Layer 3 of a small transformer language model trained on English Wikipedia (9 layers, counted from 0, width 96). Numbers have three digits each and are written without spaces.
A neuron adds its activation times its output weights to the MLP's output. To switch it off is to set its activation to zero at one token and run the rest of the model.
A neuron's activation on a vector x is GELU(weights . x + bias), where the dot is the dot product.

Input weights of the MLP neurons that the questions are about. A number n stands for (n - 500) times 0.0034.
n9 (bias -0.002): 425208593547676622473082589576395692330545695567547528650834303770622562654330246459626607627059530480256515651407346476107383414233700418312466521607520558495360971393319626545668474534726521571157333648158500515589772390663730295202519437301642640536604648372455725745510489525359509611
n17 (bias -0.024): 445491201476460330261545446528587457241288611383743619413361287491708519867481819570222388505704569338599354424379692412400520564094519449432428681558421607680505305505750560432495330588289792528374670565430753566571298750672313619605487495496491800779205706477473431660544578393362277620
n70 (bias 0.023): 507652347511310366327453557395603642385504310293584426320609442446466400586325669482500526713634711405313407508482496400402680442538352364511625545490548318587439690511373729600434485504670308617622466467654643355680757378555394471530414568797423690631638322533360361342566542606496427471
n81 (bias 0.021): 411351395526533594436672546827615548500436627435437374352381700711384357324384622634359289429496487440696461109388534715716444405438634504213268482353350504353441590612644568725578369486572612359371576539268478257754572534466829550672605292382568588478306777466324631605723378698513527547
n93 (bias -0.010): 496466732528727812261757582385602745541743560779635361522571531624751383491454500446431406440468253282282401559638545546596154590477724536448264797487554526739408382357397412270424564192513612238805370401558482577317716295487603474418487560288567408723255774478404246487517467563495460389
n148 (bias -0.006): 649704681344458654528686383487536672474517537352702393500354379572568592707518593557554561455262517599472815469291535664259585674491813613760075456550509384212568467565450333622680443264397541418622532430387731679332363479396579585225447554541431415531565547426496317776447368127212625427
n151 (bias -0.027): 461627491379450541677887378754329664535405412518368416611578405411627579292418500710262566600504491378269654549651693220561529385496439565584466545346544384514368404469600457432412398806388450647548802714736634689594345330574195474487631451409748670234655538439300684649414243465224461643
n183 (bias -0.004): 429307434330566248582465399576512443606723369423459640445372416545303451668454594322504516692758436207722618447450569519711403419504209436399482463515661569250295549524504532535436668442655261324488560553564075541677369429464458658859523600584360669721561448387476720595508640637578547492
n215 (bias -0.006): 605355576374492265567519724555451440843668383548482735562339590723352751638471361429524496304556270473328321504409607504411677579621405709431504528579283447521500565318338609347563484737414455425623360397634403488343414612812470674557382459444237635291513394401438703473601392666524578437
n238 (bias -0.022): 249417405171486541327428514267744540495636599307333649776520730477648261275444558540470772531630836378531183661410628551474414406329540525586847596425431336690654825618321281773448375538680644265500532554200485425777315572367458355535440718430642553560479685540182557486821355338098536305
n245 (bias -0.002): 668582655590697444236467482564634608280515292431720556582723341451456446537508448496492450611353609439435400613456573661312363540453378660382349644536473413341582303530638496622573593648508746367668393645793477488341594385401558548336511653417462727697365467588191396418385344420551362289
n276 (bias -0.009): 479371500396635636519584455446653544485604327544427460397403461560462376616545853544630348403456336540600678316392623592585500477511406514339261515397280658500659496457531429682327603283682700381634527192251652547688525563529545489522629619431360295394341500435306443472589542486574591511
n326 (bias -0.015): 607267549571525514644432605637563451535397542710504325218522319641690561517419734657178330617434474396403631615462635553505571679340753569328380665467465562523300677578621659099602690524397527586474427692557313452496264385335741534585581527467664343363687495439062555640221409265518410509
n335 (bias 0.009): 267528435597637578428566438600589366553597482390507376397422470713418458456414529757113696527523708702500758527453700443685541289211598534598322377400545349254695616609558556453708511341570618496379525802590581371554597408462597471358511481607373478336532273360449607456532571455538469507
n349 (bias -0.015): 567445629222756811563262622496295486427808344455339703593119558647678509575495429409426523210500299212572609528474396436548332467412473577579629689448387513582849664324604299618447578259509387347595437527297472632209313579455825575643572635509540606385612626223566267659381495559491716411
n351 (bias 0.035): 298511504531748488455444555639606442404334595538622381369477557472702550411373470477269550429349353659379569484551580708496500552418435523378563547493599627300604437713544259496455318458534520258435668248290718677235579634527507455793321476562473225678602619641396492657493652633484397651

Output weights of the MLP neurons that the questions are about. A number n stands for (n - 500) times 0.0018.
n9: 353425385313289213586505305421278688423702383689550432600560692256309317231477355641556482463495495136710295555532468679340476463534273146469446524674437509538513654260585534379788466590469510320424486590451600615541593800830687514422747572660659722676500527519867541569486244662614410445
n17: 601529761396528678432540430406552608713678321621277500295536765500446417035605348391665548577345446701462517469588342571411496479831735496546534288524448416375602487477311598599669373450660286533386568307345392528748455511554673496609320551542318549412664528496382452416362453404835617443
n70: 500631397567427628316340560594578490662418350416377483507555277398451443617579644674475548462473704570615435436318656450313489334569440295454662504332629466504477478595608438630579652333470646420622469474221549607722551220664514369414504520539426503396458600504601403604417649611410500767
n81: 500649478540451581482273283394433572563454479507448541670410347422699555870493408448386689586585374493410613626585477373515547397461346244611620547628636581709518329336566468359324606211536433549654463573592400639289548555646209327388480529744370434617431422453832422440474573500657595492
n93: 500534397313525292606327560550406370463585367485239573474272513366394762560648555411542410347765766714543655356426554683302842517448375500413698504383447553419403469575548456317702301547524517392508541509372575699651749378422414381360496415520424712547353570690598281496226892637545635512
n148: 370467539615555606504439603559471514544451340486348601470574591472542514368335414431410333397544222563312309608741300564588512399682341371304575454396381554656503743469396523545276658598425617367464467556641465570726452615507687515706551432458338500657444544454556735399404205756765486629
n151: 647654488522406300420858492566536632411550615207392368681606662361458540446484318511202480427324504282593551429444508341593666479449399565546370470389284512332591645500480444661419841609402380652329731655418566671729643639539330191557251679565400693424393581547368634458333444525419663618
n183: 623626460777517750462646460345582364361486454552493171601559556407639480403663319565380620402469557703377348595635402475309657507317459629580311547626428479532451470417415607562465343550449688703585517587404613545411545596517549464347496561526639289388454279587583358428591388431462650647
n215: 442459317632504457465426585564479594493565437464455490580623379457493655605496342434432737500514493487559456676490588413349404342655690507724410581267341406205444519420414448440546507196292705500297651542691460479650516448303570453581519473520773523394697517647348556473567476715658421666
n238: 580593475537651720585438454604182603427747362524830356860668528545549454553611351360544169474602311624460442673534487230358644487383454319332197658412585703344601458275424745472513671761625573366458235215358500595394413437512744566509559362451272432612552436689467517634582429678367556440
n245: 664574497418313549559409463609394445636585620666488406353389670539533426510607545615345462363672461700536573469528430399402845448583517255503615430466622447490432589488413400578475444529436440458389497631352536468556632509596352487408480330401587388243426620573551636515494667336541571637
n276: 525563567745418422500477427669440564467478460429635551459394562474330708516536404608370674466590804631392437672578436503284373444459608457569571452521614401591466516569476696480385618622385246552322458530636439546542317399434443431603378482477444537440608488500612394600415470544400440518
n326: 492537341605346554696550554428589597852419567781541441566436265611439592380451412686642626368448400507672414377425489310387740669401362183611564445515615452519430651550456564242433768427493464496430496610696543572571563389532294685372663518521596405531404418394337492372639357484466286338
n335: 642541470338500507542550374422524544486457586418486524649669292527663407439377568415844448528403482463610474400409595616669500722818307542423658445407410483667385267480658526417233456655483593543607262359204396408455591584547619428584329661380522497493468710408473444424504383620532553588
n349: 382503493704386285522726404389703307591434629585624485413721594377352567656288531656713474393545710668492401450398481664614560465300529496388358329630451511406365265648355532511610504703533492473559390508589420485669627328644311523359170571471531507646434610806492435460527694437337308576
n351: 554370540447472504607454280571445674646522553487383810471546447673510435504465553409529458640438539420701584424524398197762339314349519570790511544531459690525598394417493648671406485493544581595562556451396427419555494213334552507280544616417357650471393295372561570609507435438580477613

Each question names a token from some text and the token that comes next. It shows the vector x that enters the MLP there. A number n stands for (n - 500) times 0.0073.

Then comes g, the gradient of the next token's log-probability with respect to the MLP's output, scaled to length 1. A neuron's effect is roughly proportional to its activation times (output weights . g). A number n stands for (n - 500) times 0.00096.

"ulation", then " on"
x: 409470425624501333385515541377580595576575608729777788413414413431276665429660628443356415183291516517472757392417258369510639419375478552582417423523659360799415208657694214626440333594565732443504498587418063470593725536516648473687527577537540445659579356367400611365407495464558601537
g: 637645572593346495541364504346433481205608598656641407551342489517463407484496624292566420461406313589642552521642393381437598432623435648441721528444546593444509566525547328526608538431613471610455477503517449577480478436631601362603665595280409463523325452514487564524448618345214563656
Which neuron, switched off, lowers the next token's probability most? n245

"s", then " University"
x: 360567414516518298480549462354519676579570605711769790424404483379294735363612597515400414143313559579494796436425319304436718434450604620652365407461627304779443289623659219667494314552575676430493519533296127427512627441415656446647627524536577378637707398377507608353498517457482564544
g: 370565383525398637468544317470627680606518732395621594594413468628691324443505406540554546639599350457733664425424563450509400463406468484507599495489423304439507640380579412436463561534410550370546570491546437515491711575491407429651283395489615365677204462451658491345425587525457411607
Which two neurons, each switched off alone, lower its probability most, in order? n335, n81

" defeated", then " Thor"
x: 345565473561430351360516571374547739623536560644828763464462396367353626406636493459494298182195416563506654350408276406531725400411504536554535520475663347854428286636562250626401403649505684346476472487468133357503675393501723511575773531506654518597719485289544507402378552578432620576
g: 579666552446546504627464461535440634559647673536677514539423501496563626330611752420552474496476487576370370329481442640600494478435590371336442469552464636527307319549590535583469461344391683291371448585356502404420361463619243432517482397690270566661701484602473449568418509522621472469
Which two neurons, each switched off alone, lower its probability most, in order? n93, n81

" American", then " Heritage"
x: 312593385552520371392529491456590767532593547713739774338447420439391684434632554520532488189285412433506789424356278388528775424360493514637439492451638281795440159596623220691454314581596599470510547398360176481506697438499625435652641530497631495675678411383435651346325510518449444642
g: 430364588482696675461695499502542555629547566557496432368491514625461524546584583213336632569442293588509406592447517579428602431565408554457352521693395267575478476522299688392580369482633445444523557474606328491471363611649589376641367564747280466434568325453494454469514497584425503585
Which neuron, switched off, lowers the next token's probability most? n17

",", then " Manuel"
x: 248497379526428371478546585345498809518589611700797792483395410409288737374548529472460299109367462494509706470427311339516800386385621532612484461456596308805466267579644219674495349558600633466547506510442208349439667459478668414661605568401601498674635434441411552345493546455540623547
g: 518420716405497435608478424378395523637277561555445515762519459632561437444398770516355541498483485460410413428370572721736315551501500483581370487372453463601439516385359513346362383480541444345653519401603704470500626436538536540362681673445487593500615600484638513528339410560665409426
Which neuron, switched off, lowers the next token's probability most? n81

"ing", then " off"
x: 397473445577485334311531531385560670556542606704786823444399439361304683446543598507415398215280527606419766326408312298479704475430566560508468418515655342821445224696629189635530308617528754515568504518354119472541692466466681397547672550407524441681682409386415521401455530497567561492
g: 658610573639455407543426524639387536386585676461271402469612529404281449493518572635657445415401486607402699596543452436418326572359564606465447752472615417521413620606635406536469468541511487395348585408533540626544351349264515433236773545540642461541489566394548365453546549475403513567
Which neuron, switched off, lowers the next token's probability most? n276

"s", then " multi"
x: 372561376531536305485530433345473662590588595696749802406436447373273679355586598479443422148326572580479778436391301296446769438445601585624503426492685312775422273599640209685444329564564699427527557542305144417561622452409627464653677536461564402649708388418495621342443523418496580566
g: 427656294655417478458599579456558475452357490583463533309547634596575570495487414356581408722432401589641759438518413636349403466567424562574542473471571453403322621354472323515451469607423538670560686522548706484458509492495469566598296598376601421487165517560528484558335681495536460337
Which neuron, switched off, raises the next token's probability most? n238

" screen", then " in"
x: 362532308634496259385520685419606592586550635639795846422347441386380647458528471415502402123225430451471721479482261421524731426453604474581491492560604265823527265667628334717513369570608661464426425368368186461633609441416600438619636582552607470642704379366404554287374536518453541688
g: 595416581524556630576475375567579610534644605480539497400497583715546264366470719448376459478447461633711448695631270468338255390552349475677660379444448377566519482499667430491444602290528593376416473317502374555374536590626683553586515524455498401551542383361472510539452334532500591553
Which neuron, switched off, lowers the next token's probability most? n351

",", then " Ohio"
x: 265468371500377389508527576319579791513564596715832776492371445391297725359584559497456284122392484494530756471434295341472765403401639552562488515423604273806502270574618264666486288608606582488507489512420223330403659472485677404639600520455614488629661437421444586334541544490532587569
g: 517564471325545223503421604482471646411454474402393549600526333384423419550435588624585437404545526417189533480452652419609744594671481604413252655524540739591588517411479515464527402515512567525339409469588623484449386460504470657345452526462369576500591555674654515485566428520746481304
Which two neurons, each switched off alone, lower its probability most, in order? n81, n238

"s", then " from"
x: 390574373537522325483563433324507657609570579704779801399415435356263748355623629497380357147331524552510801445422300314409696465413637596608422437468663305763435252609663235644513327596520669437535545529328147440484637457412704438630623560509568422648664432362496618395500488461470588550
g: 717611470546478520512537541418439402309437497415406495414457494432456463424557434589491582536411540316560532553450504398621537546602505511492616742488636622446565675384557402565560435975501259390478503501398526654446591478356517516424645595479475580603349346269604386383532669325470437491
Which neuron, switched off, raises the next token's probability most? n148

" one", then "s"
x: 265538348599467215458616529413569682652518571683795812425413459338386626391566469542422352196320537554489713540500306321534805456452612446571481428501658349834460196583685164695393396535654693456563531472423236486474658418499570490508673518523609418540708392274362572339406459537419606584
g: 555471393477719462789424524516498269459727495423554629485745564408516468579652385514400601481470411461490537410549650600497522549254376374459476608645406373466613338365415608587392606457592417545469568674425510618581495426362373534350351480682449652437618513477583560390441488497564484244
Which two neurons, each switched off alone, lower its probability most, in order? n151, n351

"en", then " were"
x: 399508398575488216326594407405557752544552666757720778365361443447317635494653572486439418165361467569489844377487330300522664416392527539611398381433629317797449272629627267709485353615533591503538491592382124395505628508510647406615722479414517480707756450396412525354432583411519524572
g: 531650510371509551616472354493402304569351632360707580554729729316514421447402425578401490540592624511459474384541483665426538523323480647517557405318539404397348555675581424390347524403420549442393723396316590585527433529384665418696519589432712488445505449570522444495504443523433647655
Which two neurons, each switched off alone, lower its probability most, in order? n183, n335

"ition", then ":"
x: 378557350591488335316506593310619669601614639684748848379422479413374616552667553368443376173259513561423659445400292311474678444363539394595525430419579414794490290666657199694591244615604738428563385527411096555610671503502662426598518534429583530627681384389374595404490439457521525586
g: 528455460498436626555484377502508478739747411476791541502352413538468623637479277444614591468551493450656386294474481365488360348594502372613680436409368504639365468473492582459397660485548457551398571510563470580363571558474605486498690401663450569492566377641477640287456376689443327389
Which two neurons, each switched off alone, lower its probability most, in order? n238, n9

"y", then "cho"
x: 392520438605521309402490447350518736570533588663791856428397440404308734529615556480488373175303538524469788437482322333495734480430513609583380325440629344782454213615639219668485359598601664505542482550344072356542597550444599413671654558410533389597708443421378515379509530468526557584
g: 441526617563477260410414523333349649471453379461279528626394425500479561510622427580393538544642626467364509397585541403591637698597411564455291416520530747555523475498512716514477574348499397469389322477659544536555354443568454642458554703532654636324588406754525575518447465354488334465
Which neuron, switched off, lowers the next token's probability most? n276

" By", then "za"
x: 330615455517498276405527621318591795621592530741833724424446360379322683396610492383504353124316444498480688468346358327481763449382507545534523407428601397754520260637578340727593412703565650461491388540492113434561614495533680456523715524368614369578771387334343561455436562551497481499
g: 538651280467543472549586514462443593720269397537368384716259549371413552578666438564682509558484576384347370691448532307466360416680636669592511319465448544613508526439503436580569347480424432509622484495670487548399631532475484587711363451341583560402520523484391518610494481385361552620
Which neuron, switched off, lowers the next token's probability most? n215

" at", then " Queen"
x: 289473398545373298490470639298543778586600673781804809497470400431383662381568502435489370174263456429503701435393314356450752450384562443566536423486658320801498277614627310608523400613507637523438419550426115435470643526476663438573762634481666416586707381347434567383411562553449525489
g: 406513466342528575621438502556440484390468623333713441500373482338678529703499513546586541535560429613642409580281419459631396387533543448525372449372358348402714758749528587557426475394581484554672518559379457433318488413676547590534467448393542432488593557380504506429460479615222645636
Which neuron, switched off, raises the next token's probability most? n9

" after", then " fear"
x: 309525432633440333471576577290568654571636516712828798446363450436347697446575580473418310159312479425484647463471279322589819475317584506549494382444642312809476220613613282614480421637535694458558431592461122437458598483498695528566758504439636460537681453357366527333376570470568515583
g: 397636649636398467489448593396365616411323540383393604543553551405571672422497461644615562461615426585315623356414664342525624578505479547422484549461504553554596395528607685536262398533594337454440634400331547527627602415312303669577480512565439531408558401638550601497500455176657466434
Which neuron, switched off, lowers the next token's probability most? n326

" Roger", then ","
x: 396504403594591316480456519436630685532606607651825829492382432491397632331715515479430395142315477550481749420441345443541775419326448547603441458433634290790474238616608357746354365580640569519451478439393125318499683431441547493576703501546514502682773351282393508354398497603502503537
g: 276401542492393674489360377480397683432443532496437536685304554495661501439476510654589368393638582462481346462596378318479541516578407499595489399469430545465479552523778459545520501439451641349537339427362658370306440592656722564719575558303424595636419529580499529451513483576372628662
Which neuron, switched off, raises the next token's probability most? n349

" are", then " dispute"
x: 333617319515450302412625522374493686646618487753821812522483422400310686419575491405398328161305468506549696418548228342556787513431549465513451435464688347742495238668671269616546369627588673395536539544437156386509607459432619496576684625433702457611628440356427572312448483487351571502
g: 307652518518607605595638473502504504675454383552377310374592748460450568481491618591625485567513495578507467244346394560445290395538675349597556322435464300587465615572511473440490410477554507461597668460479339599610496438672589446366539404502497656413370649445298606716480635396388480513
Which neuron, switched off, raises the next token's probability most? n81

" Alex", then "ios"
x: 326542495602458294408564558391534682563590591655754868509423429445410630312663469371381411155340477579475685331436335363527782487404383497676455501451654416804431174578542328723477324647682614469504524467495137352479712437474662490589712454515565451680766398275391496402410560510464482546
g: 606517486430524445407751466604408563503430343613551668436435433659595405506733555535479499408378459428601535522513530519388442600459734504527729668561632456385512413386283504428638519391540205269539450506508520587433592446499362489282556370610634623337531441704365513460467506368558623470
Which neuron, switched off, lowers the next token's probability most? n245

" private", then " di"
x: 335597336525504350401571606349529722564497533791725834437435500416320654382643553368487430250226475520434769456435313400511786451469564365580459497479632354865524254733701240667466251552666617462551514389514160495500640465470573453595607523465559417569671533328346578288296453524486553590
g: 294585644384385573519543355266539632353618479549347644573445355220711488392662311472609479456482476488577574605686434581564603444369557406375438505434576458575569520433577476324544519544415473330574660464375427480645710383614390639289534485650505559546391497637490508574455527608630464473
Which neuron, switched off, lowers the next token's probability most? n93

"century", then " Austria"
x: 342578424557559249318520574365545793607611633773849765447470395427343627488582569495452400188271472556518713449443303330590707512423525398563505489394609272693477259539599232646379320634550669447557556449364154423538705376539654498667620473488600497634679442287404522287415441620509485619
g: 452657667508253507555491370304364763464646651601408301281370449606568360569399579738403415412444430496377437438473475463581448572467333445430497677366526631610565736493479499631464675520510543383487364617562493530412556431331544532531592474454678496496606504688375493490530427660488468464
Which neuron, switched off, lowers the next token's probability most? n245

" an", then " independent"
x: 246495368581521288437608567359506750568606546755759823445358443352278677395617478453553423219330433560490694469465308369493793440464567522549556533529662275774437243611690286650390400626632584530524519501409175436545739482454610538504720544480662455514683370298411605283358515378346527533
g: 471524377435512518347531443555542575375545412448574403612437788496618422323457170499384444493373541359427569454546711358634588520492381547449277658648356459542560474629635485646586522630432395624508490350534553547314481427381481609422345619403565749421517558517553583514516601482465737520
Which neuron, switched off, lowers the next token's probability most? n151

",", then " Ontario"
x: 261485378511401354457543585318528805516586621699803785497385423399315732353554549470474297105392473513518716468387303321494803400393621527605489482445570298809521300583651257670486336559587624487526507516425210333428654457494671405654602568428608475662665448422420563322519525468529615555
g: 486357402410649298594393628624481445541658550429207447551582416371553782612511601531342404415451598304404461393419640595702622499455538501453434597514529504691563420547517567546342508496591494444368408599572594611477474354388496471370337602444487515501641528493586620393552333616754477331
Which neuron, switched off, raises the next token's probability most? n238

"ti", then "an"
x: 394573343505518327363596565245482663522611606711708845423408386314354639568668444479454476197322491435518784451466358372494672461434524517652289379507567367845490244670674282598519306562595594516518429636337041433569661477475584451567612479446644514645751364399497621361426603375515626521
g: 430377588553484541387480505572796459465365668348618547367643675477533295425443528254531569450583458570437585375434486498569410547378394512646483431522471381332623506485578550497530412579625574547681381538482390487463831473672591366568401355525377388382369577322489668633426607520598611448
Which neuron, switched off, lowers the next token's probability most? n349

" they", then " sw"
x: 347597426592482232432597513321507671647573533591839747452473514386343692355630505413416370165448523552459686408505267358554787474327542582576502425445712309812533247669680249669426393671636659442507472529354149435540654451402598472627699548405631393601640349336435563331427470501380596555
g: 413478536554262595313632573741547590631570503354397473530637406453609559538505274392578323542581305682589804350450419536446339431575561398545547506553525531468567499498385524545475490470500493568628650344377424478383535686593523487426586407335405502486355458358517316449577561663516582729
Which neuron, switched off, lowers the next token's probability most? n238

" as", then " ge"
x: 221447375600371308389566559268473716582625507715812777411363351424389714464575472433406332196330570459482691492488279324560833429362607497565494415491704355730472122594653279634524390609551656482534532547449207429441650539459633504642782576536611440610669493344466508391454480508482536532
g: 740648545595564439636525642410324583580385578611301654452525419477345586524576615597587489628592487403416660505545322523580490619560401610395272415409601515369723451478397491471316426550400512519528608378502638508549542493412392587290438553391472631572437466497352425425440360264753498591
Which neuron, switched off, lowers the next token's probability most? n17

"ili", then "cia"
x: 355598415639532279357507509354528688516642529817730745453429436317286649583622495448423512212359485531439780502519416349497682349384447562589355349454607326908410277615625343625527261611684551528535455532434034328638700505449517552532622432515601396569726387410350578399421556408550629619
g: 379708388506462564361578283703657407346562406470622517497428499563506398579486526438492425632472355608700558624448502345475448332500571381746514300658595326578494651248452393501480475543642412698612513525510524500381532400612475460550667405435507483539391570500486341656357617676432527405
Which neuron, switched off, lowers the next token's probability most? n70

" principal", then "ity"
x: 382578371541560362404599569333432787646516584738792873385375431412346603385602509437427336258223489518435736477433296367535701477437609406612478503453632320759498203631630189601417299592631641452490486435456153480585675535487579444567644487525659402609676488262541654342361470552471545627
g: 582448584419604571497551527579325651550408472392337588536450584431541547391642404436668697512608414444268467480402604489655571704500500422471567548339571613378389428414666521372663261504518384250394523499480513562608649425647604563238510453696508543512497442497510412462361631381695510368
Which neuron, switched off, lowers the next token's probability most? n93

".", then " Short"
x: 314489450600454386449508523304548773524589592682807806463364421430316693356487466472504357167411517567491614442426339370525786445404607513650430464474741307871443322666616290696511300628484618503566517547385139319472584472450657403591597537597603468665683390296344502312398567467461606577
g: 756640279544418367514572628619468585410393680521461529552396526449566479671553533720590530559520477423440513716449361452559648594648387502411402479547460288379555647440439610609439364513343697346503350425540465612564508292373618502316506315428577609607344542509462420374602637482456478417
Which neuron, switched off, lowers the next token's probability most? n238

" and", then " published"
x: 295531382496465293447567639325520714610617585677797784433414435433329684355601526518516322140337512522480746511439259310534763457323536504603533473471647333744491261662634245605558304635578582435600510531395187321485660510389669413670733565434658415668624402390411518363437518427530601440
g: 268648383558536527394562405529552501196653335434536395606330722492523516503438468524428413629505561463651483510604425470506450494586507434621439390541523334453567587421616543532499450634517411627511590438411634316493385221518569382638659474418738513585499602405534705466673530439234468588
Which neuron, switched off, raises the next token's probability most? n349

"ond", then " of"
x: 394528409535494266384505538441561692599495632636752776454415412393351560550665469490390479143291455539513788413536335312507672450333495393617524354388677410880495273692592248669564295650538593558480446535379097343556740500486640480525573538521531423764790312408412518391522549433508572478
g: 392520479384431619601639333487594336556428633412525396502423400517608330495568613670351413453327606498524376507468365530649595398521518695444433474438478530518474576505627285527488669322392800474522391478362389504582345632678511475763486495409428486559459512498461578434653334633596462742
Which neuron, switched off, lowers the next token's probability most? n335

",", then " but"
x: 248477412509418346475533584342571799488561619689819796507386440399307736364555543504475301099390501540530709465414318341500789408404647523587466458431579302806511285585630267668440320548595628468514495539421192321439651462504659431668649511413583484669655427416420547318493528471524608573
g: 581410243580508571588682424715660540438612509499515543398635640477418338482526600308591335450620377550699385594633351430372625576444619508579590532554411446453462507388492467565539606487449508527554423608445411593366438379500633428514403317520315389571336366448308460515546649637455816496
Which neuron, switched off, raises the next token's probability most? n81

"val", then ")"
x: 358594409497583287303548493460468721518508562671747842374497429437256597442671531482422431141257502515540840490455394322518656497423618444668431431440635399898461256620638144660422311570568622493543499458427124420553634454546642499538607535539617449684710408365397534336495453493498556471
g: 472564410401449600579532298522656356554514497619599518377428406707506512514294373453450466530532467586649434453489528623342492338495568433682523451411509388536437542510596457487502592539333825545477701432479444563436609762466561241773565456496377350609397473465445425379483359551530517735
Which neuron, switched off, lowers the next token's probability most? n148

"n", then "'"
x: 343540368518479314343539448363540716544560601711747838424361407439306683504662445540478460189346514576474759450378367297448765422410633548642351393446565318823440287647638207721517338574610562468613514543357161366499593445497632459615733513415536465672761464355408565335469587465450524583
g: 476374369605588471515482529536473564689532514341421402494475730383532519532602366522460496342518403535315392548518653247555460661387349501496441441525466557869549534606569450515560622300573414487556488437616289503768268451471578431446365513456365676643403538487562629521519515598398540619
Which neuron, switched off, lowers the next token's probability most? n148

"ural", then " basis"
x: 312501433561575422316541510299550727609487580787736921400352406448334686477628578381455549222279463570417744467437333387487683484389579563628472483447661295757513222598607200622424299585616647515562500467385166437573714451496557369620566569494574456629697421336361559293385459440612572564
g: 458603386290522603446349452467485432427505362626394371368488561590610386532463398516609583615446503552537486616356556662576630282430633614508429454457686509309412544433664491485531560459413709575404670665583459626352418623657545408638512491329429284433381599407626434464379553578502771374
Which neuron, switched off, lowers the next token's probability most? n93

"s", then " and"
x: 395547378549534295434545474328496681609571586689785795386424434365290736363608616486387353136316503573511766468427319319429715449436628597626381415485654328734418233614660208674461348597503684429524557540329137442532636465416682455641607575510587413692665432404457625381484500436482581559
g: 386541542362491562611422630509347647364545478447495580512484563347466544351497503455389527251544351558530472537463374507488487463521483576436682720766481636468467511304510465395434475439629323536543523565539633319134620438503661590692539568429457503649395502650513394553527507499800457420
Which neuron, switched off, lowers the next token's probability most? n148

" at", then " the"
x: 293506409565390269504468641316570782574590661784804796499476409413361630385542478448503365159270470443505676435390304394467751442347576473557537453472654322822484280614600291616548391592529643508436424565408113444494629510467684474548803611484623446534733392334418541389411542558436550510
g: 400526560322451366255437361465546256526509513598436594403646427618656412605463375766441339398334668432469468563555628469563468503494512357555562500493455436588514544640435358447527705538454582535371312717501418568632646610493556301303579545460566437518504628452541733480428659493470427636
Which neuron, switched off, lowers the next token's probability most? n9

" mem", then "ories"
x: 373511376591533267393581672318473708633427612668781820370488453241267694385540537383504342174334471513435741459392387334550746404488572397672473480492611334786452240626683335649546342656668573485553452375514176471684649492589544546586630496536557410660680359415357573340291515567385568538
g: 790494549553342437506615367573475443383496525356580458336680554633410443570405631568414449516473366520461393283267428414456264545601433449417510620512437283535372651576562483552580604431373657564390403639469486643584387499480495349467505542675492448614675450454433523613462630725522654672
Which neuron, switched off, lowers the next token's probability most? n70

" work", then " can"
x: 426517437627445315331538623320542640604507594701809846403400462397337639467562557401480388211293528436433697441527253307481720401465537430645465417562616265789547245681664303754543289509610681457445417441414130476597580470400607483680707553454632439650646470361382630351384501557422549592
g: 489555619334384319540418439319444380669525596487319506560594651393495607512508447432414524471782468462294432512588574483527697555650505451384458437415613837603504540484551503533401495306589558292621783396497373525465614512523546632568444568601586430481563333517631455444455409373466394360
Which neuron, switched off, lowers the next token's probability most? n81